Layer 3 of a small transformer language model trained on English Wikipedia (15 layers, counted from 0, width 96).
A neuron's activation on a vector x is SiLU(gate . x) times (in . x), where the dot is the dot product.

Input weights of the MLP neurons that the questions are about. A number n stands for (n - 500) times 0.002.
n4 gate: 530 471 305 486 526 309 172 456 507 664 293 323 482 802 463 522 563 399 698 560 188 489 374 607 209 360 615 641 538 390 418 545 567 403 489 529 451 752 526 721 482 511 530 571 477 507 373 360 554 616 403 466 581 571 670 493 518 614 478 470 573 325 437 365 390 403 435 560 558 602 586 481 395 702 537 605 628 303 545 600 642 333 403 571 384 467 493 593 301 388 477 666 514 545 399 301
n24 gate: 447 476 494 491 484 581 522 293 594 557 325 671 429 554 559 443 472 548 515 485 518 378 407 430 613 506 544 472 561 349 608 525 394 402 518 500 326 623 413 323 445 584 398 472 490 349 546 279 370 545 573 443 537 389 374 696 607 312 531 545 512 506 613 412 382 472 669 395 731 325 454 685 622 652 604 506 545 607 718 516 494 654 494 370 371 522 431 600 469 418 510 538 605 569 732 446
n45 gate: 628 294 511 435 432 479 403 349 372 346 469 405 567 664 542 311 496 601 393 510 594 301 551 516 668 510 553 600 449 622 496 589 699 643 648 510 468 552 556 668 431 599 658 704 656 400 403 584 489 507 623 350 549 541 381 461 624 477 643 591 500 382 639 573 570 351 309 656 524 622 472 662 463 589 500 344 421 849 576 571 429 427 761 745 434 625 446 319 556 651 392 645 507 500 655 500
n48 gate: 445 362 407 511 541 536 295 531 584 518 422 515 475 588 270 404 471 441 514 563 453 674 391 415 478 328 529 389 701 550 456 529 427 515 358 443 404 565 322 387 596 558 522 618 668 699 461 427 333 608 588 415 409 570 654 601 557 278 529 418 666 478 364 497 656 383 493 209 518 385 493 591 569 533 769 450 411 427 347 555 570 554 631 600 292 478 677 542 504 663 362 705 96 661 422 648
n49 gate: 500 437 540 237 511 654 264 357 275 365 500 424 292 372 511 398 590 383 525 448 376 576 534 614 332 517 475 465 456 529 548 318 469 289 479 708 529 496 421 448 609 691 518 478 763 609 511 597 534 521 510 442 406 438 683 600 518 585 409 448 600 255 402 520 504 718 468 472 243 578 465 673 575 690 620 589 448 453 604 278 657 468 479 331 532 613 660 465 666 445 712 319 514 573 659 343
n80 gate: 562 389 465 556 543 352 605 435 512 585 659 629 617 616 374 550 374 519 440 672 305 259 555 408 388 630 424 313 406 428 423 531 496 535 567 470 798 583 580 465 493 466 287 542 813 307 522 819 381 435 655 519 439 577 325 447 615 314 492 543 338 357 473 414 344 496 380 853 613 357 686 377 645 512 381 342 492 315 610 462 573 583 348 628 632 431 446 452 473 469 344 699 412 419 433 404
n108 gate: 290 466 447 662 415 604 323 455 521 289 426 514 583 496 611 208 437 366 608 746 473 623 539 510 563 589 493 483 472 534 514 451 412 626 575 598 486 466 413 457 557 476 581 437 525 574 541 694 504 579 473 493 580 680 487 579 381 174 511 571 448 387 321 363 420 430 657 396 339 544 564 514 543 433 504 671 606 574 575 664 338 627 378 479 373 524 353 335 455 747 683 447 346 671 293 611
n116 gate: 481 416 627 394 464 411 549 441 649 669 556 465 481 383 362 467 548 392 397 478 532 595 653 503 357 625 490 459 503 611 493 312 585 627 453 629 539 494 465 643 444 471 624 562 556 406 405 385 503 653 282 396 330 525 482 289 613 352 539 421 366 510 374 491 436 500 563 283 500 668 538 557 635 656 221 491 428 639 586 455 607 601 459 241 513 403 555 550 429 634 736 638 450 487 412 559
n190 gate: 373 589 545 669 678 480 437 295 706 614 444 565 585 479 421 469 483 563 583 454 433 529 708 446 365 339 476 607 636 429 583 528 638 490 487 650 583 635 561 525 427 408 476 524 682 707 443 354 571 604 503 569 589 471 612 303 637 500 634 496 348 446 576 503 606 469 842 414 362 241 433 415 354 517 586 604 462 355 465 531 431 547 304 357 423 559 572 533 261 507 313 584 451 500 503 269
n4 in: 465 503 580 613 353 446 573 614 555 528 520 507 388 455 695 382 685 580 387 431 534 369 564 676 472 461 610 413 454 344 628 490 431 483 446 490 642 520 596 475 540 524 629 358 553 600 681 432 32 422 507 618 548 657 773 408 450 648 503 528 490 541 514 641 637 655 550 493 466 662 503 571 572 531 569 422 220 362 458 324 628 365 410 570 625 331 510 550 315 656 543 475 454 355 443 394
n24 in: 775 417 482 532 461 406 515 284 497 428 448 364 432 551 556 578 470 373 494 491 398 574 445 536 557 321 592 471 539 700 437 422 380 542 494 350 437 573 574 543 463 379 452 368 439 419 509 411 537 319 500 395 610 526 500 603 723 341 401 494 415 526 712 603 512 360 637 511 550 576 304 478 427 677 377 366 603 581 549 673 467 649 549 455 532 386 536 572 553 584 500 558 469 533 384 480
n45 in: 544 567 560 427 599 398 414 463 327 301 470 628 444 408 356 491 459 379 543 398 641 390 429 389 702 527 503 546 682 435 481 343 503 427 500 345 551 454 478 300 306 522 424 528 436 648 616 460 624 408 382 695 450 389 503 326 393 371 475 346 636 509 629 547 463 487 567 341 599 565 512 656 399 516 528 463 363 607 571 591 361 463 695 487 552 402 604 285 628 503 562 666 401 531 488 542
n48 in: 500 403 513 643 468 575 353 547 585 456 254 550 360 452 556 376 396 273 408 488 454 596 545 319 506 438 437 383 564 556 382 595 463 478 552 442 767 385 296 425 503 456 325 633 516 440 435 556 565 431 631 646 541 650 638 631 390 438 544 622 419 466 687 582 431 449 614 597 481 522 295 588 470 449 538 395 574 573 632 437 484 556 448 430 512 513 640 679 318 363 695 526 551 456 586 430
n49 in: 619 356 480 558 547 490 540 313 361 394 443 480 431 547 395 370 625 554 522 481 603 487 694 604 384 615 299 436 190 676 577 570 381 347 487 724 750 337 493 357 516 579 493 553 466 586 471 382 521 400 433 470 359 516 395 425 503 685 311 520 393 442 533 506 516 510 555 405 383 568 292 425 450 793 473 419 456 407 338 434 433 380 631 426 506 606 633 510 612 513 410 483 693 523 506 570
n80 in: 622 313 395 462 573 557 438 810 450 489 472 443 390 482 546 449 582 329 451 408 339 531 629 214 320 456 647 538 387 447 420 327 496 457 406 462 431 761 461 592 455 432 406 587 199 532 511 411 414 554 424 529 632 503 647 457 350 523 677 526 489 651 525 370 361 407 535 503 504 394 403 593 446 420 500 591 533 482 302 209 211 447 462 642 398 241 460 531 561 747 301 471 479 543 497 648
n108 in: 506 545 470 676 539 546 515 456 421 438 376 366 572 562 652 349 459 441 517 511 342 559 473 454 630 348 743 460 416 601 541 376 590 585 654 580 417 462 564 533 537 436 420 364 554 441 506 593 448 511 506 476 462 500 412 558 420 294 582 581 327 385 373 454 631 491 612 570 353 399 455 713 422 467 644 609 503 485 473 391 341 503 415 658 385 506 341 446 590 592 393 631 359 427 406 492
n116 in: 433 641 513 587 446 246 365 429 440 289 532 543 467 507 311 540 500 419 613 576 419 304 503 605 473 469 444 523 507 543 581 540 479 323 270 529 403 490 579 353 506 417 497 634 745 389 292 345 479 708 529 473 517 579 444 342 390 391 614 418 530 618 403 450 652 587 393 312 497 529 435 369 544 513 577 601 266 513 605 403 580 591 513 588 418 213 433 616 500 473 535 558 311 390 672 522
n190 in: 581 548 538 512 342 525 633 483 559 719 611 503 515 516 326 516 481 595 367 461 403 278 516 480 375 579 438 603 459 313 635 437 539 616 576 530 437 347 519 481 509 481 651 337 366 594 339 701 487 423 431 563 494 369 477 515 518 576 434 420 549 739 594 558 648 553 433 512 512 665 518 442 435 472 594 418 370 506 223 719 491 491 406 513 683 453 384 377 512 406 428 348 497 366 473 644

Each question shows a token from some text and the vector x that enters the MLP there. A number n stands for (n - 500) times 0.0054.

"-": 431 534 457 698 555 448 292 592 634 282 595 450 258 522 536 505 272 415 427 430 597 453 453 569 424 596 433 413 478 571 514 605 444 504 433 522 266 464 561 552 491 450 452 488 464 493 637 543 472 557 788 518 469 264 529 524 587 570 339 539 405 514 443 407 427 441 414 492 444 484 430 437 379 608 529 527 408 473 511 514 399 524 456 768 547 589 567 652 533 473 559 322 426 403 404 411
Which neuron lights up most? n45

"un": 371 556 539 648 478 643 510 539 642 414 503 566 442 429 673 546 495 671 351 414 426 546 499 605 541 343 537 358 473 464 536 651 538 497 521 466 212 420 502 439 783 361 542 612 416 324 626 521 554 405 342 596 576 448 479 219 593 534 374 488 614 416 615 571 478 590 505 452 507 544 526 503 512 264 484 478 522 443 526 533 429 483 523 528 607 551 451 644 564 591 613 498 424 434 616 559
Which three neurons fire most, strongest first? n49, n80, n45

"k": 557 490 525 629 423 524 449 574 629 355 446 577 513 492 448 481 437 387 435 447 587 600 370 536 425 406 327 533 425 506 453 549 372 602 413 634 518 390 498 496 716 485 236 551 525 522 327 579 394 402 605 599 710 758 373 542 615 462 419 661 386 596 571 435 300 621 463 598 448 629 404 564 419 356 481 543 398 396 552 486 432 385 396 438 439 461 538 539 450 516 349 539 324 413 378 532
Which neuron lights up most? n80

"ung": 438 565 631 457 447 461 430 681 493 406 397 445 521 440 537 475 360 546 477 519 615 541 522 200 521 510 532 259 551 395 604 560 393 835 394 502 357 360 507 381 637 458 473 552 528 407 491 432 450 563 468 498 499 464 473 358 508 643 428 330 706 496 579 514 519 537 453 359 379 544 532 515 393 378 742 530 419 464 667 414 483 417 574 441 534 480 475 668 552 457 464 601 386 601 482 490
Which neuron fires most, and how strongly? n48, at about 1.2

" to": 476 610 469 473 409 486 475 458 557 480 587 474 438 383 550 459 434 551 403 560 508 491 458 420 497 574 550 489 469 438 674 479 470 452 522 488 241 552 419 482 509 499 541 372 417 636 489 408 656 342 699 444 541 389 664 304 620 492 358 504 461 443 616 406 385 429 289 556 474 515 475 307 533 397 667 495 398 483 473 419 385 474 651 499 469 594 641 584 397 357 475 614 664 436 382 460
Which neuron lights up most? n108

"ote": 509 546 519 523 426 478 471 443 604 469 713 369 597 513 633 569 358 617 332 421 445 387 408 282 446 569 557 555 464 405 463 604 510 609 402 579 434 366 643 408 591 520 454 361 403 425 426 659 733 599 585 528 596 492 622 388 461 593 496 655 536 479 497 573 235 347 627 424 451 451 509 486 532 365 647 634 361 554 536 518 428 627 477 485 274 463 467 641 529 464 475 562 545 402 395 439
Which neuron lights up most? n190

"ell": 579 518 449 557 506 489 535 563 642 563 513 479 669 514 600 393 407 530 445 658 420 436 504 506 503 406 515 313 467 529 541 491 507 514 492 520 294 424 425 518 573 357 366 441 512 351 490 475 457 426 587 642 624 487 365 567 226 700 405 312 533 644 602 431 450 567 391 484 275 407 373 558 594 301 565 682 572 576 582 489 471 390 507 581 339 542 411 631 496 434 314 457 683 624 420 483
Which neuron lights up most? n45

"ent": 552 526 509 467 483 600 619 536 547 351 508 210 629 599 365 547 465 580 378 496 439 449 497 348 641 561 435 491 363 437 647 563 373 347 547 599 334 412 410 506 724 656 587 443 418 532 452 573 599 462 443 601 539 489 358 437 484 499 356 520 540 616 514 511 386 616 557 436 355 337 605 519 451 388 455 605 486 566 587 531 451 414 687 357 584 550 553 630 408 504 352 501 428 486 420 428
Which neuron fires most, and how strongly? n4, at about 0.37

"ind": 564 597 514 507 449 515 558 577 647 464 660 499 586 403 511 529 416 444 435 509 597 516 493 401 426 394 477 439 451 455 538 610 529 601 454 606 369 463 563 492 392 355 653 558 408 396 487 326 600 339 605 703 767 425 345 517 475 661 462 524 579 477 606 684 442 505 447 413 379 502 423 577 307 176 564 698 528 619 490 565 433 519 484 493 481 638 464 383 394 338 362 452 450 546 475 391
Which neuron fires most, and how strongly? n190, at about 2

"i": 579 623 561 471 368 620 445 683 658 454 464 373 480 572 586 358 388 568 446 425 644 647 414 422 591 445 532 548 537 481 441 460 525 703 452 642 461 220 600 340 453 579 483 504 401 521 419 426 602 558 540 560 624 476 567 356 493 373 519 512 387 599 601 666 527 398 393 466 415 565 447 653 532 481 627 330 580 419 645 405 456 486 470 537 600 547 643 492 520 469 401 479 656 612 616 410
Which neuron fires most, and how strongly? n45, at about 0.63

" &": 564 494 515 497 437 490 494 405 583 523 543 328 459 420 407 420 537 506 331 757 529 441 532 530 399 474 643 548 641 598 616 418 459 628 388 703 298 406 394 486 485 580 408 379 496 389 505 445 531 706 639 473 536 490 626 381 569 381 343 510 473 573 644 559 484 486 368 563 389 472 421 363 465 374 464 520 594 371 529 489 418 399 607 656 357 581 538 527 486 345 503 466 561 440 437 360
Which neuron lights up most? n190

"in": 433 586 567 479 449 545 534 541 616 551 543 296 558 417 646 492 631 297 447 426 497 665 467 457 481 524 573 334 482 645 600 564 480 515 597 559 345 127 515 366 610 407 466 478 547 512 560 445 716 388 403 439 791 356 443 493 539 412 444 423 470 615 479 607 458 615 630 424 383 457 507 519 304 429 474 460 576 320 547 364 464 404 562 547 560 540 624 436 629 386 431 501 643 540 498 592
Which neuron lights up most? n49

"re": 609 417 487 677 506 527 554 553 352 506 523 554 664 587 412 547 357 366 240 364 592 555 497 699 578 281 627 466 524 491 571 453 591 468 421 545 640 470 611 528 575 529 316 535 401 623 393 449 700 502 321 478 596 445 501 355 630 549 292 568 468 532 431 555 381 464 214 325 498 506 505 522 619 535 375 636 569 517 613 453 518 441 594 464 494 403 373 770 512 516 413 405 570 397 523 478
Which neuron lights up most? n116

" Mal": 449 589 493 571 338 613 522 600 544 306 463 377 683 676 478 457 458 574 385 642 663 393 535 623 370 454 544 549 453 569 514 422 497 725 502 506 243 500 686 435 417 484 437 571 590 422 574 470 473 375 350 600 539 468 638 475 448 558 376 457 540 655 492 538 382 355 426 529 449 563 418 375 359 334 409 660 531 390 511 496 438 478 390 324 524 543 500 536 511 492 492 579 514 507 370 507
Which two neurons fire most, strongest first? n48, n108

"ph": 489 489 428 452 516 639 473 369 769 254 568 474 709 570 365 359 648 542 406 407 580 491 438 538 444 652 586 498 540 400 562 663 410 527 508 417 412 500 293 489 506 650 519 548 516 369 509 587 515 370 386 431 527 484 543 342 592 521 361 635 621 664 555 464 412 621 485 612 442 385 389 494 541 350 590 520 657 327 493 439 454 436 575 329 326 618 497 639 506 523 492 579 585 440 547 492
Which neuron fires most, and how strongly? n116, at about 0.33

"\n": 551 403 502 490 604 370 492 421 548 413 511 380 525 313 603 558 521 506 369 503 439 474 450 301 499 464 343 498 491 524 532 573 416 561 449 434 99 434 592 540 484 406 400 524 425 637 497 499 541 423 577 484 573 514 357 349 589 630 378 541 608 436 596 309 516 476 357 533 568 536 652 581 539 572 563 615 506 539 563 442 429 496 497 620 451 574 694 481 436 486 493 222 524 435 451 455
Which three neurons fire most, strongest first? n48, n108, n116

" album": 560 595 391 494 609 670 388 529 458 413 463 380 442 406 359 395 427 556 300 534 428 474 405 403 593 376 628 453 448 582 433 414 431 656 483 264 342 392 420 418 482 500 496 447 516 530 537 444 485 506 609 602 411 519 698 568 704 637 428 519 558 429 572 421 376 476 445 413 338 496 460 509 375 305 465 462 395 373 547 369 486 505 575 712 477 463 380 593 548 441 649 449 706 509 392 467
Which neuron lights up most? n48

" B": 611 623 445 611 307 601 615 559 514 446 571 409 461 562 374 445 452 501 371 543 778 320 483 461 323 516 315 612 506 366 422 477 360 589 564 611 222 399 597 433 518 532 378 474 484 491 516 461 498 411 399 616 459 576 354 502 632 539 405 505 545 533 502 573 423 413 479 407 456 458 402 449 528 319 600 543 493 376 582 431 482 514 428 563 476 459 666 397 353 503 459 440 657 364 486 482
Which two neurons fire most, strongest first? n108, n48

" ch": 472 566 364 637 544 520 525 520 412 418 657 398 497 414 530 346 505 491 267 612 559 377 541 548 501 579 391 572 382 580 501 424 438 538 578 545 450 497 511 427 519 482 513 436 500 535 626 604 540 418 343 542 621 596 249 462 733 710 264 583 597 531 511 508 482 450 174 588 410 428 409 407 488 383 585 681 432 607 624 386 579 437 498 481 505 534 685 661 377 534 517 621 573 514 456 514
Which neuron lights up most? n49

"ens": 373 468 539 511 521 460 573 463 473 420 603 386 701 610 263 514 484 405 410 333 505 602 479 547 490 542 617 324 671 396 620 535 531 574 513 612 378 451 587 551 573 359 290 449 429 538 544 476 628 615 450 571 598 488 279 370 591 592 416 397 511 477 484 575 616 541 500 579 419 569 483 519 582 175 582 560 461 416 472 599 437 523 735 523 421 411 514 590 611 553 441 591 629 406 487 369
Which three neurons fire most, strongest first? n190, n4, n49

" her": 451 631 509 484 666 364 517 504 432 482 363 562 509 268 413 466 460 494 305 608 599 510 369 491 535 489 671 391 447 504 424 505 511 721 607 286 345 557 555 605 413 488 461 450 484 657 511 383 487 354 475 723 410 488 474 301 513 435 362 626 474 547 528 558 394 595 441 512 496 599 497 507 641 246 629 559 447 513 638 441 403 503 409 572 379 479 522 734 501 395 487 505 469 474 473 500
Which neuron lights up most? n49

"ad": 565 532 523 554 434 460 446 635 501 521 700 438 498 576 432 511 498 626 342 320 668 574 461 322 494 351 467 400 525 613 471 503 459 534 559 372 424 525 539 374 547 397 586 465 500 279 367 425 491 410 678 677 460 553 362 538 516 567 421 350 448 560 373 658 555 472 480 424 409 592 448 514 531 295 414 619 631 268 608 594 508 442 486 445 495 576 520 546 549 486 178 394 430 632 422 437
Which neuron fires most, and how strongly? n45, at about 0.25

"ement": 533 512 480 580 511 582 444 566 504 463 607 328 613 353 444 581 692 572 403 498 391 441 420 529 583 451 587 658 371 488 507 482 484 467 430 428 372 403 428 504 535 357 422 329 568 306 379 533 719 558 405 483 469 323 397 469 489 586 376 559 444 438 501 641 520 517 712 530 350 512 596 532 389 258 606 412 508 350 602 489 430 391 575 416 418 497 486 592 669 437 508 422 422 410 443 510
Which neuron lights up most? n4

" two": 660 474 423 530 597 400 539 576 481 226 415 638 577 517 443 387 418 539 278 614 443 556 394 433 419 372 474 445 371 607 443 502 467 640 521 324 344 592 423 498 565 475 489 468 496 522 504 443 625 241 539 425 677 517 397 385 487 551 515 505 504 432 539 414 290 595 457 522 455 527 636 409 578 347 607 512 474 607 611 497 442 372 487 627 461 471 688 597 456 466 454 323 585 459 579 430
Which two neurons fire most, strongest first? n80, n190

" differ": 552 555 398 446 684 625 555 589 541 376 487 403 475 483 610 518 625 444 389 740 507 493 478 322 450 488 445 545 431 510 629 642 588 539 540 556 389 603 732 400 521 532 427 457 544 413 591 464 647 420 688 604 696 485 353 350 318 637 320 438 524 554 597 412 342 509 358 432 278 514 549 471 465 339 484 507 444 498 618 446 494 580 578 487 455 581 538 702 327 404 469 357 618 504 420 527
Which neuron lights up most? n45

"od": 458 571 379 488 433 462 283 514 477 425 527 250 657 452 312 489 585 549 488 248 495 479 416 316 542 334 539 448 493 436 474 413 494 483 484 628 497 459 522 388 641 623 312 505 482 341 356 392 569 274 492 599 518 357 528 443 621 328 350 562 396 399 551 534 545 475 558 344 368 545 292 594 457 374 501 585 509 615 482 549 609 479 629 505 443 609 552 671 629 364 551 544 431 470 453 491
Which neuron lights up most? n48

" Med": 582 629 428 482 368 411 536 544 388 408 566 484 438 652 423 506 662 501 418 581 516 410 529 216 454 555 541 495 554 446 459 498 421 585 541 592 169 411 530 436 380 433 338 482 523 449 556 493 612 467 495 527 539 368 586 530 580 619 251 463 553 481 501 718 424 426 460 330 582 479 418 446 488 349 550 607 438 468 691 415 528 426 604 285 601 523 517 622 625 508 603 532 501 412 466 488
Which three neurons fire most, strongest first? n24, n108, n4

"ic": 391 705 369 382 457 591 390 586 674 487 510 450 506 433 436 535 485 535 523 589 392 580 504 423 645 656 595 376 482 517 412 648 489 498 516 406 377 128 467 538 550 612 318 434 515 509 322 423 540 576 347 503 560 602 419 500 350 610 349 528 479 695 415 633 386 604 510 641 352 480 529 527 526 351 441 486 561 350 546 360 439 347 564 514 502 450 655 626 584 372 570 395 579 451 532 490
Which neuron lights up most? n24

"all": 514 591 512 563 569 527 492 591 542 568 589 368 560 617 372 451 462 682 269 532 407 555 419 429 482 460 456 375 397 498 464 398 400 589 611 314 420 438 436 325 424 323 267 457 470 340 453 416 503 322 386 545 602 345 555 524 403 581 393 507 488 551 594 535 338 554 407 647 321 458 477 567 556 405 450 606 600 401 580 522 546 572 354 584 567 480 326 512 451 426 351 517 611 540 327 549
Which two neurons fire most, strongest first? n80, n116